Layer 2 of a small transformer language model trained on English Wikipedia (16 layers, counted from 0, width 128). Numbers have three digits each and are written without spaces.
In attention head 2, each number of a token's query is one row of weights dot the token's vector x. The head spreads its attention over the tokens so far by the softmax of query dot key.

Query weights of the head. A number n stands for (n - 500) times 0.001.
q0: 422623735548513482532641623700524322577547658593375372174388613313613676471448511310542213730617313484501338331556677162375693572497600558451453429468529297322536354494579732621502451783669550281711365414514566494325630472611805409339449457413592303364358386322571387558636536125294366567412595298420302486158438631688468369466479577371526426609443517453449500491617296631409325504328
q1: 278537495491503352814310342556538523407315436417382310341522394519382521677699451371330546407428314260465692499545563534729465608496422471550787531502432402714448606395526441519229526446657400513470438402546377383242414485556605447509739567682555335565484684607541793705442632279369670561465317505527309644675410531688608567651530483491473467583690525398503649465470397465723438656622
q2: 635597310351390384444626652337458614384812412533599614627622543516293321604712393624557372583389580387436642481426500702568384309433555551714499731440390689406543431537364446540523635520518550683476472655306506512508518647618137490429566271479451721364654625486466548278428665447551546440546480472611619384553357328460370523583366440449384693542607594347629499371607285528603371510725
q3: 290463525366596331563697690439354517656547391644400452422461406419687512368419474524533258655374330448507612527502501639221425510322601626585483550292587460443376362635389613430635401312508618550424538419398394652579438494650717398553535699540533364271712356534566570534377326506439577429471322452426497548366275674184195586398891364217447422503203416372514435470519534612594448109443
q4: 404281493447217556463625531425398512453331359644420529310276436334518329550352496201545502420625359707432383335580520413465526578389455523521524453592448542485460436677646353439505389430352418461576422586587476465439405352396441506475674616475419188337561465314553671501563451346335331446567624554503560679215509461415412484454421568504486382527205481368571427503444490551471399355449
q5: 536793558487568242766513687704569452354588413530419465322561425599547663459325465461405213496520473539510707283487634535354629373382438450402386764481521499610526637551466679467590322497433648355620353508496687487495508540463603697339546457476677317424364420508449230737457341439548653570501622368458456469549583564617543302290775408543347438684415477663526395554599627595449359458438
q6: 426454402521401490500600586546496595456263600742670467550591463601424517440695262534594409393503534613462475330280451773449461448470327283558205532611525633526580648455732238359593427277343437544351498450399592372474276497641491340672437447581325519524749385514291594464478195752540439414436264429643479548591596413441511327379503442542653308478296393591510502324602487375584604523359
q7: 517720547530587310635670605441474288603503600590540570590740399522586410387354694633571313411464507273427595490437630322278521575649490557363306524451430561363437472557477716687683429468391781399701331471526587505616498389586669389385582627441586501479505624358531478479458469534530432349510299550477428512145586455607496528564675612447548747822501646493267462457745298729447575580339
q8: 434657497411531651605577673461463427698749661579489570386393599491385801234368623491510330588542513451525677411430540840570803571453439574257515663614172602497388487485541730611725429641603455542533374573505429524581278551250807720576824320201486528512561409416440487373581673571354517363665525374480375666530481292191532330121709365457512540683610609542375342443585229717336555459510
q9: 651512396372551509530244730603627429433566230577507488729517557290549627272610503607770549472647469408834407435595458544462427628647507571580642537349332539432791502300548346604616525642532402418313747490371393659452498770663448595545742520658638290365351491330609486603490714447479455491674566551698388414610368471534462416413535773356485521491376461457489466450609242625242488430373
q10: 450422568650501621587514336529408498487517565341396640509748567301357809727540562592505630511519585643429068438453366565479507612649456435671403448632438605335378289436503373484610556462580388286476462448436284219596568468384408503583540551590470396625415650355313449371312718490581471687385369592526595378396554434669353466534360330729438666540494363614571378582537750447437320550454
q11: 686317482539308610570453500318448443725415576332818834542627471451539543637812472412551392588486748363493591721435570579416307592324354219489739476604420484421211364653812268427456387513452637546334479698299408262544610603618523588531682333404517376795634497294457232298515407612516646338561424391422530715495539287423506469322412278600432527141705421555624556616528373445711743603671
q12: 490566556275584376246549606518264372429615506681345557520610568572289542588459505291546526452448260361861563362337406647592498317612463441646499283542227449381598378487525627580626551555269555420676548642338559394438326318443470364573575510597467419442487561587553417595647666498429362362289283603795434507384428385624475442505619469437432603608350370404432426646349659532520354618488
q13: 414429775424747309590546461715857328683634729486490612500577384340510567555582282458564373633710733439624329649734620353188335592668497295488409497589358569257706358482542619354498563531551464502409550325322526510420574463573698638453707553378542653586345546732476359466524527353896627721496351543319647379337454535534395627468549453496413430509308451646394654550446467557663493150448
q14: 526440475456168579582392700615617585618609483488440539487180686508496389352376342457244787455730271573549359698242592375387622634387484308289703272559687574597499809729624271416448519694475658348809278518608413386463252516812447494620692639529578631507578508687449326500503418339391467495457347703766570565355433707242458482498474486496480469558483537496537516521325533542457491444592
q15: 471561434480601388219450209321432534341370369346614475582466570497458485354490676527339805614729625357689336458589473500670354248608403678592664675664414522342329568589544686531333375563411328692583523857353517458420333360659544375448420492704407427653606602544555733494496354455387690338462186265566642558704666533435442639366497550591593552429562460416381399615310620600514791599552
q16: 504635534548716219686587527650556542762264424495467783687602412472191523650548487605491447454625410366501236559618629611548353505781581881397332284443653652522640497593393477454708670502395554325473539349366399480443373469626700544520454542372710600452655571430766701529184313355341494496412263558612494344482391730525865347619506340535735152747331459609606357493365343634497423456568
q17: 591412439644523406745429625605297392577498614494359683378404698475561402565137543685656674491652586275535303440516474462451731263490550373460498533359592285549564367488561535481508509584562699437592477383492424444764668512577470656381515496406572595545527525642583591494413474443401380559565355413700494378692520516496489186391329331597738375493597727242497495296478505578305295444661
q18: 590557512657709422429481536415349646580514460642566607449587599596381509652446477501626616561404484605387432362387512564438557513495585276488607315457572416452558339516420528663558526437482405326458465556416575434707388410613430612693432537561391565508457522548545371686559482583739671467473366561619648223654639462478341286514513366683614706372634489452631574422502507519372559491510
q19: 584545648567554544697471654569713271494447495437452473302332469391687348313371563695397487552764702389641385456533503176152623509503540507385489682358371627406563522562468702341380469658477577715635534351822534554513677368327632625401635846446663223476383515685492426660409592587543566546657520490554213416370172633465578643318660521434354481696465532713254377407695507536453420129449
q20: 438527542587174500500348326246507512695590454627325638730463387603641564119579515386737686816585624304666415501589417561382582486604374528423805405396595592441652596516449392415550623705459571646242477674478317560502675381382791586614656597695496306811372426734445404557396575468674574581420459401463649242440193386400659648400447502403688544456514360454748531404458399520465754826403
q21: 681466360480696329334770456490552620310367299363530577879623470331461517305318339934586461465578408621464486638679205377425434355631422793308377629279540622275409578392583399213709447428577666482522487433541294308374671607404369232554635326311737392733300522592711700530531625511273534405550625394504500816550431689513279454422489325531463708443376644577454471684602534357541322552423
q22: 507322441219488596588660562458732333207479319471558442321366195586459542517403405590785423636465482542476312451454575604569571529431234306610396559457364604482488500572481341514379449364381516307536396563773264658217493475595465403341873486637591299634543540678556289434533507372407640452594539805613324357521381346596458219326498489658211398416524518587678562421383221343498388596084
q23: 661609476451563127494478410554596742199265205319502572557573645490605412492470319683291682510634374256427641351201431541601438592447506504734401503447329666721474478553471540453396410533743414579369494540338607637405570164351383575606420434536533343568599375537361518433291663453595394440393496634521559482556258324641646648468429471523587416507732608517469578426483221634315560553491
q24: 446580427664452387342586461922760596647754354558544625435459441588673650473456376256482516445547627362443648469276479429410495448335549456487760466291557438413448542396682585575441578376280229417417539438442201513619549551490712392672472509415466552427478758517764444610725417697534510359412848672498615551642604684659524500205409352168508586473749263219560446337413391394312564395666
q25: 519483637607583443260572663319501531729631601610610415589299574536642229623435425379631562669342448448530500660631453484444360484693447383154611508581240411725445380354744475437432557394594568335602437770441386576313530735438489461423537518591764325377536644482542423320148598594442487646399691266440514506485351511497622524133736478603381238186731455336331425771715509672775356293629
q26: 707547426655371550527488656469263489626490436385531498195803522633368215308562549535487754399595300479464652244407570654450568539408469387399478473535579492435380409377600560293313836736313422533509445304553658458100524787367491437515616596458527466651910694207480624490344436650375840557582518743571779383396474422524581689824186355381651703473747488531368514669711682440574573419478
q27: 550275488240354646450610735458619453521608531579432291436273505363551496522512358651546523454656624505645479406527468583561174481215695532521344417990457467793415420454518268449399462694623590609436565543516318678936382472654274358329498632402455495318513675445530410300516506543550369583660393246232575647333515462509486535616419417535875741612361443550387438573434191357598814756514
q28: 466637197525564384385439658596479300335495655499481468732215402421292290447473331881797455766499240359628581438571615538287583711488652378391352501292450487292791454585427726310418483376396651664498344548426377320506362443225701446268474612333553615508517411516412406705584321574432375710256403440484359535582503326280553313514438550381511591832513770680514287525354427539655341303539
q29: 599674427689624510625302758656444706731100720455656390438282357470468511494313303449511382460773562535527389515508538383282405474334643542691252385723499527641227394403507544270439460495418667605609427311766627533407614348584704584133608479427485311365693789637333225702597453580586535679534517483824573420559322578412623270498672535162435594704352431434604581429727542595350689639355
q30: 679670524447455488364434399531499422428702457570188326238787538366580430471632491401396687349614262509574326665471615601454663432729446536424446801539088553454340416640499617357326542427398438615429521363412508606570438630525333573721570455542492423295575828458590361474472534655781557478537655527550497446570461537240525302355290304503603939633255545626637532687570339318511678731604
q31: 417530464603564511442635409539510660538554263484453478531834322652512338489416227553481752694370695634354554569588410609438507615666293560726387184592591484230454570602507672260534474779375614620549433375332551608608625477431596486518740649428487542288510385442276492467537572575457695469626455166540793382314667756580487607423627594558659467496492448593413550495315400315381359315569

Each question shows a short text with each token's key, already scaled and adjusted for position as the last token sees it. A number n stands for (n - 500) times 0.0037.

Then comes the last token's vector x. A number n stands for (n - 500) times 0.0076.

0 " pe": 523546511410524345580504544434341418641516481473599425806586521538541515469524601653487442453438
1 "el": 496641503536572401542560509484405568564464425439670438690561526492488458540434600524393442510434
2 "ing": 404529490502580477534503516440431440651497401520615455734600512574394551492500532576361438489506
3 " or": 465535599518641507581573500519341468635573440439582363813605456698507511549400571687566412465449
4 " sl": 413527579568673467529571511420358453593594488495579391788700501484517551484482684623485489443498
5 "ough": 624468505515571497537605612510387497586534343495704571660534607571512491517486535512491354409528
6 "ing": 560535506494546565500503510426442433647492413513611469725615494572392571510488544552365455489519
7 " of": 627495446527511616489737544523482371632576365483625428794576482565359469433441568669323451479535
x: 491506626474572320442548541598511551483242439676594655529633616483583301448473466403280469381617361468477538645586487480430472526670286349550475659384505477341699419534442518322465541517464510499540607470655491531581445353496560498475505546507418450442654415565626478501667509603591400566554440614594476361550693514494618457377411373461487433649537690473392516520446385515554379395390
Which token does the last token look at most? 4 " sl"

0 "-b": 549505505434529464572451535438306507599588423418565428710595612552542408536526567584495477389516
1 "ack": 460631484497520502465549486481436532565439326484553434668608502513448489506527524535476444513484
2 " but": 511549541467503443598503508437336531709515422492669393747673448748542611509500570589485383456482
3 " ab": 443450615459646495478635560454314475580485404444620366805605633634507591490496630477529370468511
4 "le": 502388451483583472497567526473455410573448383518502499655614466526471398564512541550401459450456
5 " to": 506437518555669592603645513511480461667624391471679417807629525616439541379494655625364409516524
6 " play": 649507444590613609537633516524334428611491438491658347804686603551460533417461625517466359495518
7 " in": 608566397563521687463662592505435407647549270532665389856643551619411535464455569690373382481438
x: 476438718544600258491464524556485626483463501456611614551630534327576444329480433546239506300591404475527482517489539482312375541553464379590426551462399436477425575584626428329502579616489360529525745610482522463491402223456589532519485608405580530417557387609561584544607581550459306500537462577599346395384650532438521556316459399550537261571494661532407624531505323399471394481455
Which token does the last token look at most, and with what share of its attention? 2 " but", with about 50%

0 " n": 546472436366553369614605549412361437564546390478577449752629444532415480478499587654422352320487
1 "orm": 548506541500600398540568570479368559557588405382595469693654623454453461405407540544355325407452
2 "ally": 404581538544625433513613546545426549707511500425614468781603550648444483431516585533442437400501
3 ".": 349597477670556527647628583394411458631532430469682422869545510633519477474564563666473383440526
4 " The": 378555487532606538635642517433411438669568438491700455829647475569426445428405641569441335438500
5 " sk": 526466492579597559542553620355373529545604430541656555751595494561435530489557646608471448407513
6 "in": 601489514537506489474590450385452416584483399488590441701615431615355431474535450591445387392485
7 " pe": 492543428560622623502598566451398347654535483472621448836614488550510514432524605681491450422451
x: 549349723550560532635526577548588426663407390399562609544435482434564505534479487572544615444605624553458518501273367464509530614433435492585447363535435564388520615481489587403552599514499509452368598521334602635431435532429470530664487664246465453304526584652535531522249669522512473355519556439570024426652547452390725479407575533497515387560498478580273583204519418541575582471521
Which token does the last token look at most? 1 "orm"

0 "itions": 621591535468489414571541575432437555621509434407685496771653534570402535433467583600399332422520
1 " can": 498637522453613413580546638402400517574576493423611451760566553452407611362490622634455393559478
2 " c": 487598621410647477497600621389370449628527307447618415825667559588441506433570572618479389410458
3 "ause": 404501501485555469570502573433405510552574465411590475730634562572471603501421562522480388508509
4 " sl": 410520582566669480532566526410354458594604500491576399795709508473517551459495691626487481448493
5 "ough": 616462506511563490528597622504387513581539368499713580645536622565507486495502533509500354406535
6 "ing": 569544512483547549498479528419450450645502430511610478705622511563398575490495530537361443493518
7 ".\n\n": 661516395507535633489694622447430418630660456445690473873592519631446466439566600571430374416530
x: 574487690604470619659548613559314467470446595409645507393629348396603481560473479518435555396306485503487478544517442541425565570623232644455581650553445516479340403636389600405354506580650268550498620540574471503501516531378421573530486664533418583216563419669600452570454352518509599410585499521523448504526640534362500418518419378381649288431526539523378580608385417533577435471390
Which token does the last token look at most? 1 " can"

0 " For": 538535450409594429692509512431352450654565432560619464824589534609453452429505526586390319455557
1 " not": 504585583384552386570638533439407513586573530367622458773614560654411594429496571594332374401507
2 "able": 472572523535513490526496504506491524593544381438646508695597519668481468456453554548351415568478
3 " c": 423534644479645503488600622416375430614524287458601399802670552590462505442563564609456384406463
4 "ou": 536408577533557481490599470469466432629391331334577509732614446560424422527463590568349359412467
5 "ra": 527444538519593527525625517478401496545540419355524598765558483501418534496449461559400331430518
6 "ge": 572576509493586580471541598462501438547486417471544539667559515509530516488454566551461469431478
7 " in": 608544395565516669464657568497439411647542268527662404853652541612398522460459589695365386497444
x: 474454700567600253510483530548480632477459517456589578560677550331581414360483438542252503298577378455523508528503562481307405546579445383588453524488406423480402568560620410317514594595469353521555736604493528489523366226453568542526486577424557521428570398621566601537616562524461306531546451570601375376387635508407532542298475439541559270577486652537385596521508302386478392492466
Which token does the last token look at most? 1 " not"

0 "e": 565557546488560342552565543493454508661468407446607441717588471474437437439438629556425476449489
1 "ase": 540624540512571441535547521509393482582511418429569475742615528520413499461523631542405424539481
2 " to": 474575568486686425660581542497465480688604376459669425859640544626430543377494670622368388524516
3 " exper": 369460553559564501521544596446455514481637456457622439729590540552416544412521576678476388422501
4 "ience": 522429528585483530542578565440488419509479429432613418677631529536344529442521545689421390530494
5 " sk": 575464490589586554540546649363374539544604418537655538762597497574436543487567658604448431418512
6 "in": 621500502545497502469592474378456413589484392482595439717614449619354438471532461600440378394482
7 " sl": 573476429583610618506583558423364425573613489509571399795713499487527562458492679631486488444489
x: 345584660621525518616535641554697437422429385342609463499640642574518612440437424433494494557485609623452479648347481346247547694595470597516615491468347503323500528565421556445443407502418432620461620519457631569473437256542332477598479490451284431506366607487555462501552687586520569395533506575659328399657612388371482413506530668366496313493443396564417508430526505317567502379606
Which token does the last token look at most, and with what share of its attention? 7 " sl", with about 50%

0 "ie": 579561525464561427533450532509410528570457419416612471714612558602488509486518540514454463382460
1 " M": 585525577394635438672575579400332497693620374427570379865632563660458432364549599592528384368453
2 "ore": 438542543495587453552551528513379505564486363472611438662669538576455497403453636525370358491575
3 "au": 401516552531604555564554506492382429592449439404543507815604511558402481495434617531435443507453
4 "'s": 482408534548592594574574593526538453660520407513586423851606518588427472456453606559369455473543
5 " ar": 487448527637575547524656533461389464570680409416582431797582541662492392529533570643463330502473
6 "my": 537568513487551548522602562498453450627524420444555454682644571563490564449460495560387369432497
7 ".": 662577372374494562537688634439416447630550425473694424881558525639529497480547559658469362446530
x: 561630681401592459500528451587392463455448666525543580420665545470664551535425624595447371363534513627485494610543405519317614515418282666496334578575382614587471384550516545406508498473509454527555700567593339447491535434406565607682393618507521523467623402753535532453516469577551587595389428516559287446576597676351622407375663454379420311608440526500469518601458509440470386320405
Which two tokens does the last token look at most, in order? 5 " ar", 4 "'s"

0 ".": 652426678498553470712523554390394472644521405482668420893539516620526475478552570672477396434549
1 " Ty": 595417509437563444577489558459300566639510471458517517742709555545560500491518541569477449494502
2 "p": 475571497511510472623576474480376444513532369428588494738607526537436429484426612653428515378513
3 "ically": 425490524505623464493585539533435507693523486409602507740612546685420544457490555543490411351504
4 ",": 301416417621633582686666613477422415680519393482648442885560517659485556431491644625461358396491
5 " h": 451465566585677611493632565475368487654568343493686422822630489577520574436601702546563350381503
6 "owever": 585553457602603566442602499526350538683541440395646398743668527739507600428485537633403396429533
7 ",": 699580389417522653561733632499452406674527392474657431879576506665486561440485655632436324392482
x: 513465652529658416458746530473535469610374508600482508495564597418631553445370484517379489330667406654548494546355381527349683557507185422427460595490426524455482494489409482432538592488556259479652630586525335465511468342562542567582410639512547496310536449666531601552418369589527495520595498559528344482466582416283603368420511315532417361538498541525459509512450406490403452436521
Which token does the last token look at most, and with what share of its attention? 4 ",", with about 80%

0 " Army": 572516499472619409611545623487437485609557393411541476725605535513462490413454622578366321463541
1 " of": 620579553483611448689602569471430399648584396501628437836581541574370482433426586676309439455549
2 " the": 510621531554612486630561584427443472693561436476693489882623532630419498446404654521355305459527
3 " North": 403535528518710602579557589446354504577581371482554436859665585639465462451448611535474374434458
4 ".": 348401397641553537632652617390407454643549408464685418907559527632518488482532560672456351441536
5 " He": 490489594604694553579679644480377461682547457337611438794682570542522582489508620632399348367515
6 " later": 576519496601579565491646620505358540639608465493677449761642639697457614437488503587471326348533
7 " served": 528593389587522595557695509520323397693593483470699393832579552563462610458479596613463309410625
x: 515431513478633444491594426447611621626524408609516548399465352426372444565405554581321374572611474397463473589414473521362485605454499535294282678398561425501370407379633525468456669358443430514574618593571597607399446514417523577540501572354382668363564632719529626433578485464489586416311486559560394415609608522374488242493471236335622407473494390553289638359407448539456436425471
Which token does the last token look at most, and with what share of its attention? 4 ".", with about 70%

0 "ition": 582611559433531390529529529498401578648500473428652403769637480513462553487459580686428400445454
1 " or": 562513558430607433597546493518345501636547447426575373800613452680498498564410588691555410480454
2 " dis": 488545631484633361490652553414388493677489538418585433816595483550408461444554526622533446508483
3 "e": 417485498533632477515573536492452508640459420431616431692611465449449429452454630558427469440474
4 "ase": 428400481530565520497542498500399479568513436421578478709616514519413499479523617534408433545486
5 ".\n\n": 447343461594604569559688605414428422629647429449696462858586518637451469458565605584429373423532
6 "===": 648388411548584682505691655439439389696595384416671436869604578573374480429546629633460292438498
7 " Sk": 550561438592554651503614611387333482561609410525611502803629543531432512461574645582463477376490
x: 503399602472516444577475578556688362552452490388556505544484646579483509417560506372433526462635530592654378476498500528418536452556585515480622744302488478464423519529255674591447653445481351640488617475498571394576464357596213567479521567484650433414470447712379397556506528407500716390465620524501307288474602619498526337353587740451619486629499294518443619440462521475495482487584
Which token does the last token look at most? 4 "ase"

0 " hold": 465580498382526440513627563521399491662498432502539344665658578512444603519438628548448296545570
1 "ers": 431642585450516449523630461433478524583466414469588479721640476529356469497404502565344329439570
2 " of": 523609574493620493662648551490444398631571375509605421777565493573359478440432558665315455467542
3 " the": 420574519563617523619591590442442479683550420484704479869617507646408513449417646510369315460515
4 " F": 514428647551681560549655627468378429740573339418612411931609584526507497443545567557417316385509
5 "A": 581445491578548607549612569510428458618519319431624459819624550588440500496514581662376402417467
6 " Cup": 600510467605583626515636594528409467649528402448685415809652584579416490454448589585376359523437
7 " and": 581541421535499614540624561508393504759537428465709379840664442700450534490472620665439377398462
x: 511614676378596241523667409535541501495360513620475539367433498363575599451393450418439360318434447522635536739353466499374534631535241449479369504425488546461390486619424455370495578545540339671669593507534488635511483417551571574395466553444431549430499536720551541501461525665619549542547579654586454450496526473575600346340500416497397349593565463524433569600442350376488465520546
Which token does the last token look at most? 7 " and"

0 " through": 581473480412652364670511551419390490703603395495632394781611619587405535448565611592453366428522
1 " in": 587586597401679422630606578442396447675533267524660382893634553612393518460458595699372370477452
2 "os": 370586500565572443531557543452452479668522427461669534733602601432318464429448541575446342398477
3 "it": 435497594520571520524627525476402486572546403480622437857626556550374431533542569543393387418449
4 "ol": 457409528546613556548559475510430553604555344412587460704559514573490457488452517560374466385557
5 " tr": 593500609647577603560552630467362550593640394413533383828635585593557544526521552639495413443521
6 "is": 556513467589607611456624485499436488642485388409691471828640470543328410381511525567500372363508
7 "ph": 493570514543537614447617663450458525472506360442636524708594512520428489392547617647479424384480
x: 585521359405631407520535421422503391515425610575364553576595540316630563450352581515406439373556519529483524489729429594333606508686396436430676581401388415414425564403450755551381530442532527527497459456505520496620321491517478487525420512399312258436504541730555517585743440555553521535476463481501176385419539684432552403479506531375496639642607507570439564697591406388462285311547
Which two tokens does the last token look at most, in order? 6 "is", 5 " tr"

0 ".": 652426678498553470712523554390394472644521405482668420893539516620526475478552570672477396434549
1 " D": 581510557337629451670624583425411496680563322480552377891634554554475447547539625599465421427468
2 "al": 452535446508570485566546550418457504567504417491583488718513426505436463528433488523334478551469
3 "g": 478368583462618534477541513380407516641479433468656473815606480506375446487482575624508446363496
4 "lish": 430415561523594497534666530459417436548582425410600489713556575454332567452448608557360444427465
5 " was": 508459550570585551579698538558344353666521434451580422872629578602461552478374633482431390393632
6 " suc": 562446482627490640551686619480351429528616448451674372891623633602474532505455520622435374475512
7 "ceeded": 512578452614517631557662532653376452689622422529577314827565569678513529559534576545470454425578
x: 530463560433622489397514484591727464559420461603640532527443440577550494623470462436484468484399495460478306476414426444376293611604443443341439583505537523356579474631424503472528693474407394548589552332604621627477535516385561572456343333422475465506654535696569508302740493582349566376602400585561252499541546532548696260470513231332481593605460599527306507406457499315588401409429
Which token does the last token look at most? 0 "."

0 " ret": 538492499294489424674591559427309430612505435479611384805583579535537492491358573548544323505437
1 "ain": 469545523451550402538565545517340457559543390434541546660540541501463476489503508496416339387480
2 "ing": 396519509499565462506500508430430446636493406534618434701589501567401553505483517564319431478510
3 " the": 434595519554621514638593580444434476692557414476694464856622501633422506444410646504384308462501
4 " le": 465417534532650461538629570431428432578596428453608467689551538568535524455487587516494385447463
5 "ague": 621377478591570582498601527529462509553459400417642427733647529545367469484491626547314394438471
6 " title": 624487455635584624496687503524369422616582441460660358758584526607458477475554553563399349374472
7 ".\n\n": 658543390504558635506692637450421407634669428459699461888600542641458491455536607567420354402532
x: 552493708580482599635548629608342446498459604402615479374614366402571486558496492514390519389310512512493494552464421556390498561588238652451562670517442536466303379653471580401361461594607260554508618550564446511466540517382432523558472704478436573213586423686632448611435364513515575406557471531514444540515666517389480415449435365405640272431530522515377581609404424563570422482409
Which two tokens does the last token look at most, in order? 3 " the", 5 "ague"

0 " R": 628407548317614356653599539418375524716657423411507332913677666526481444529495588609426357339507
1 "ies": 475632598518571524517563511444392485579453391475581408783694501552371464477383594622372348407529
2 "ch": 452564544505631470524611579412396508582585419497605480680560534593445419525578671519450421401435
3 "'s": 430498549523617569589562597512548442664514398510566425847608516588426481459452608542366455470526
4 " left": 513435614524610514642602586497377472581649407520559339850591573694540577445410530537429502389598
5 " col": 581474584604619588544582552469346541607563330463654398761610497584413564449567615583415375454489
6 "um": 546506478542558585516603572461439508637582342398574476773596492519402416455540573610409384418454
7 "n": 565534434571484563416598556433396423540521524464466433764605439546413435498411521573442441370507
x: 492709764460538419580524621405597445470433542562486645568424435366570466373477513275491387551569462521403412534733499554368687612823497655310581570473457428554519517519400591489459528525359425502547440410517414513606343423571461612417424609507424533383565538458448454415658492527377494425479370611658470444442688606509614438335369447615247508719423483565652425621513390454479272436536
Which token does the last token look at most? 6 "um"

0 "oun": 525605458417415553546480491420403605558541458421581444633550496527447531535401516588474410510473
1 "ess": 518545534481561412550536479485445510595482463465626441626620541569359533461402576523432455351483
2 " as": 441577552472624472678609516474343452626536398525693399856578581620461584509417605540501350476547
3 " L": 395536624508637486531663583424403496691569388455585323829601521588526467496514539606494340466458
4 "iver": 442413464528615564525587527521408455555514346452581482714605579550419518445507595560431354480491
5 "p": 558418496495522498557625506444384408510548380439598466733610540540431443477423586647385487373509
6 "ool": 573519478519586608491514546478422547632548434495565465721611503596456451555513642468409384528549
7 " manag": 509652427581467621554533510516326487608536459474592464735645641563437565418499570519522418394530
x: 443561650392630438683481392492660570567466517503514404530405563477452581624552610444423614555438563407731445592433573453337662550549596613482543605360470342444529670427585480453646411543292367477537527487477437514407494535570450507400561714426698522196330568688377515396459525641521607402499360458341403518565522496500571364297456431571690560635591415510419523444416480667295584470519
Which token does the last token look at most? 7 " manag"

0 " sl": 520408504407506336541527482427355478601581508512557383745690503471529552479471673606484500463488
1 "ough": 437596495490498437575548598469389515583520339527694555623535611556520494518474525503491370415530
2 "ing": 408513486499569462490490489428435443655483401536612445709614503568404577502484529548350443483518
3 " us": 465577549526623436567610565441341417600539446481604459686722566519398582349495603640497384396492
4 "ually": 469458553530634468483622512530450528666561436408629475737618499673364569442496602568444361340549
5 " occ": 520463526613576511464619603471381514552487411361629452746639574537485547456413632627566364419543
6 "urs": 622540490458550580486549511465409473612513462453618483761593543472385500459500531532424334394565
7 " as": 549577456531517626504706509472368413625570397508710403834577571607437555504447608586497361468560
x: 481568474465652517416626517572645601607421507496692527502440631328569570410473418583553452254720402343596435639388494492515754507503356545523275519467145519426566542423566418352431525680542365380624574469584477505521461415633549658446511599446576481465390410669521600590598490517406521545439450526585397360535530448450598427348591403471423399613601556558345517525489423561512400456341
Which token does the last token look at most? 7 " as"

0 " also": 571572508383496359632611519538383556675550494369631388759638528658382590402512659603510326385596
1 " used": 533655546499506410558483565472372474681565466459625446752581557598492563416444574555472354465494
2 " to": 458571558484675433662584536511463492681609380460663417827629527616435538373518676610356383525529
3 " form": 427515580504655490596597553470305551665666429423611361723654645453403550465473586582449284425547
4 " the": 392474481548604555611624596464435483699560413461691469857631504625416495434436659515376297475518
5 " sk": 560461485590588558530546635352362539556609421528657538759598497571428524496562654620458424420513
6 "in": 618492501544513495466597454374445422587487391476598434715612439625345425486530460595445372389488
7 ".\n\n": 657527398505550623502689626444420411629654446460696478865586527641459482453565588550425366415530
x: 542473679628489608662536618583319460506456601386633484381612355406582467532485509509418531389315505511486486556493443560409523555584224631431566673551446525456343391632425607416357467579633258551494627559563439495494533545381422574539479709504426589237595422682610421572434378507499591412575502522497446510518661505392483412488443365393654246407538527504384570613401414549578429504412
Which token does the last token look at most, and with what share of its attention? 5 " sk", with about 60%

0 "ress": 605568553480604486554469570415498539580515424507567487700564514533403524440518580559434407468499
1 "or": 473548543467563426608584478451428545542536408501581461712596544536425492540399532580419399483560
2 " pro": 528580585486555464597608559416418423523551443445536424793692570552420520427485565625349344488498
3 "-": 352575564581670510687648538439421469665525378355653409904563513605491406451453629643477365402517
4 "ap": 440490477507538579624598509513372529604543332477617520758621607490367526505405521582511409392524
5 "op": 497446523536544612537606518467378471537555371454638490761586541498353461438470625604557378515494
6 "t": 540588507525542460515613563498415446627552487475551448753555548569450471466496476542403459410447
7 "ot": 517600416578568567413579472534367408639506380439613436809636527514334446479462610545340344436506
x: 600613649529588436771645539500541543634536526552404624418437436338529574561378480416461410444757454495535521706716493412371504468527585668374610544482458457586422632642483516448549599492269410469302636371481581515535480589464449661387481516471436545613501534709632535510553401524552419516595443477510357418458663411485755506315514531598674460764489657628483605583547438574375365418568
Which token does the last token look at most, and with what share of its attention? 5 "op", with about 70%

0 "es": 586593515475539380581559491452416494629431413413642465772612479525350542503438613561471414397529
1 " them": 559561582374604353578578561418354457663534395445569372707651543678421580411387574572499294493457
2 " to": 467587578470689410660590530485448485680601365483684404844634525664432568388490649592383379524506
3 " under": 408474689507711488568619555476261501674563395477698367813639614721428501499490606520447364416560
4 "go": 519408558484634478544561541471418459673515451410655475783618520406456478432424559614490427394452
5 " a": 497413528649632551566617635483463452684523374453656434893666568626458497552448661548433375432517
6 "p": 604493475510552525528639522450364432526569382418615476786618554577418449485414612641402478378524
7 "op": 553515474540467631502628520481374441520549365441633475795601537532353465453460622592554371509491
x: 611547607409653559598530317567529540656331586546489617391379509349629579554377628439537390411656459433569517501751396492262584405511527459491540553554494551460383615342500509537633547529237267449329468488502554498544367503527638644379505573477479417430403454602523519755548699521516529553552510527707438519481555567485539439355647392519512498599547722451454589572456413704506371316524
Which token does the last token look at most? 5 " a"

0 "====": 676496565390651397573486597354376425691518416425615418808572570584419508455561592616462388459467
1 " S": 549595591352625393578657480366345559699620352431654402873604567553387449434570561576465324328484
2 "un": 386585555486597483474547530397378475677575396467544490767540491419453443514447523658428338493408
3 "b": 431498558559578526494591503354357557560580447414614476722604594605377420559470632592447425432535
4 "urn": 545401521537600520469551513423364579565536446475585418670641538445469521495433535562549335416610
5 "s": 663464496532568522471591513437443486642488441494599485799654464565350522487483538601404384356515
6 " ": 680486336619584666562673659413366406738535412394657404912561559685464469425455624669446360349487
7 "====\n": 635586353543615674442683592460386386626618479452680435915568523657440514429549552587488357391512
x: 469489718566627608549343758585470394493503489415612538410611338416616602491581491529390648400425604465366574634282590415355583443633325711567531634486451537528359462635429464546410504580556297534486555495497392440423475521429495609592642663540337678223499399532662445528480418526486515472521512580638420425421526513383443467498376304536568259446555515492323591518525503508394373459385
Which token does the last token look at most? 4 "urn"

0 ",": 693412655488607396742474599427389441684505369500630446912561526650508568455468649609449363386492
1 " and": 593526567461579468655506554474370525763485385461696383849653453682468549487476634641440382413474
2 " led": 367534583430566398569567595501263441742532460485649306902601608611511625471476583564502383429584
3 " a": 428547635551604462624577601479443449682515366467658444896665566628464513567441669565434389435525
4 " d": 467496620591633536546629559436347484608587362493568333857663535633451446558472700541476418460506
5 "ivision": 515427457542548576517608493536395482666516368431654440674683570521411494448401645565372309458496
6 " at": 582421453574601610551744497586390336684502336623694409962629566642438537454419605529425413375584
7 " W": 583538406567539620443654646520378404686614305435589454771675579535475454363493611644434290362479
x: 508457613627506351591503500529516344561482523466501548594547647416693579501597439290364462443501488645508421628607494432285508473497477447493404501242444591521596423560513555571447504598435565622547564382545633430261408399501294613531467576361480448431500444656416614693429582460387471417522591590370506412661778546478627464408427550354566521655377278501430515643454394506469385492588
Which token does the last token look at most? 5 "ivision"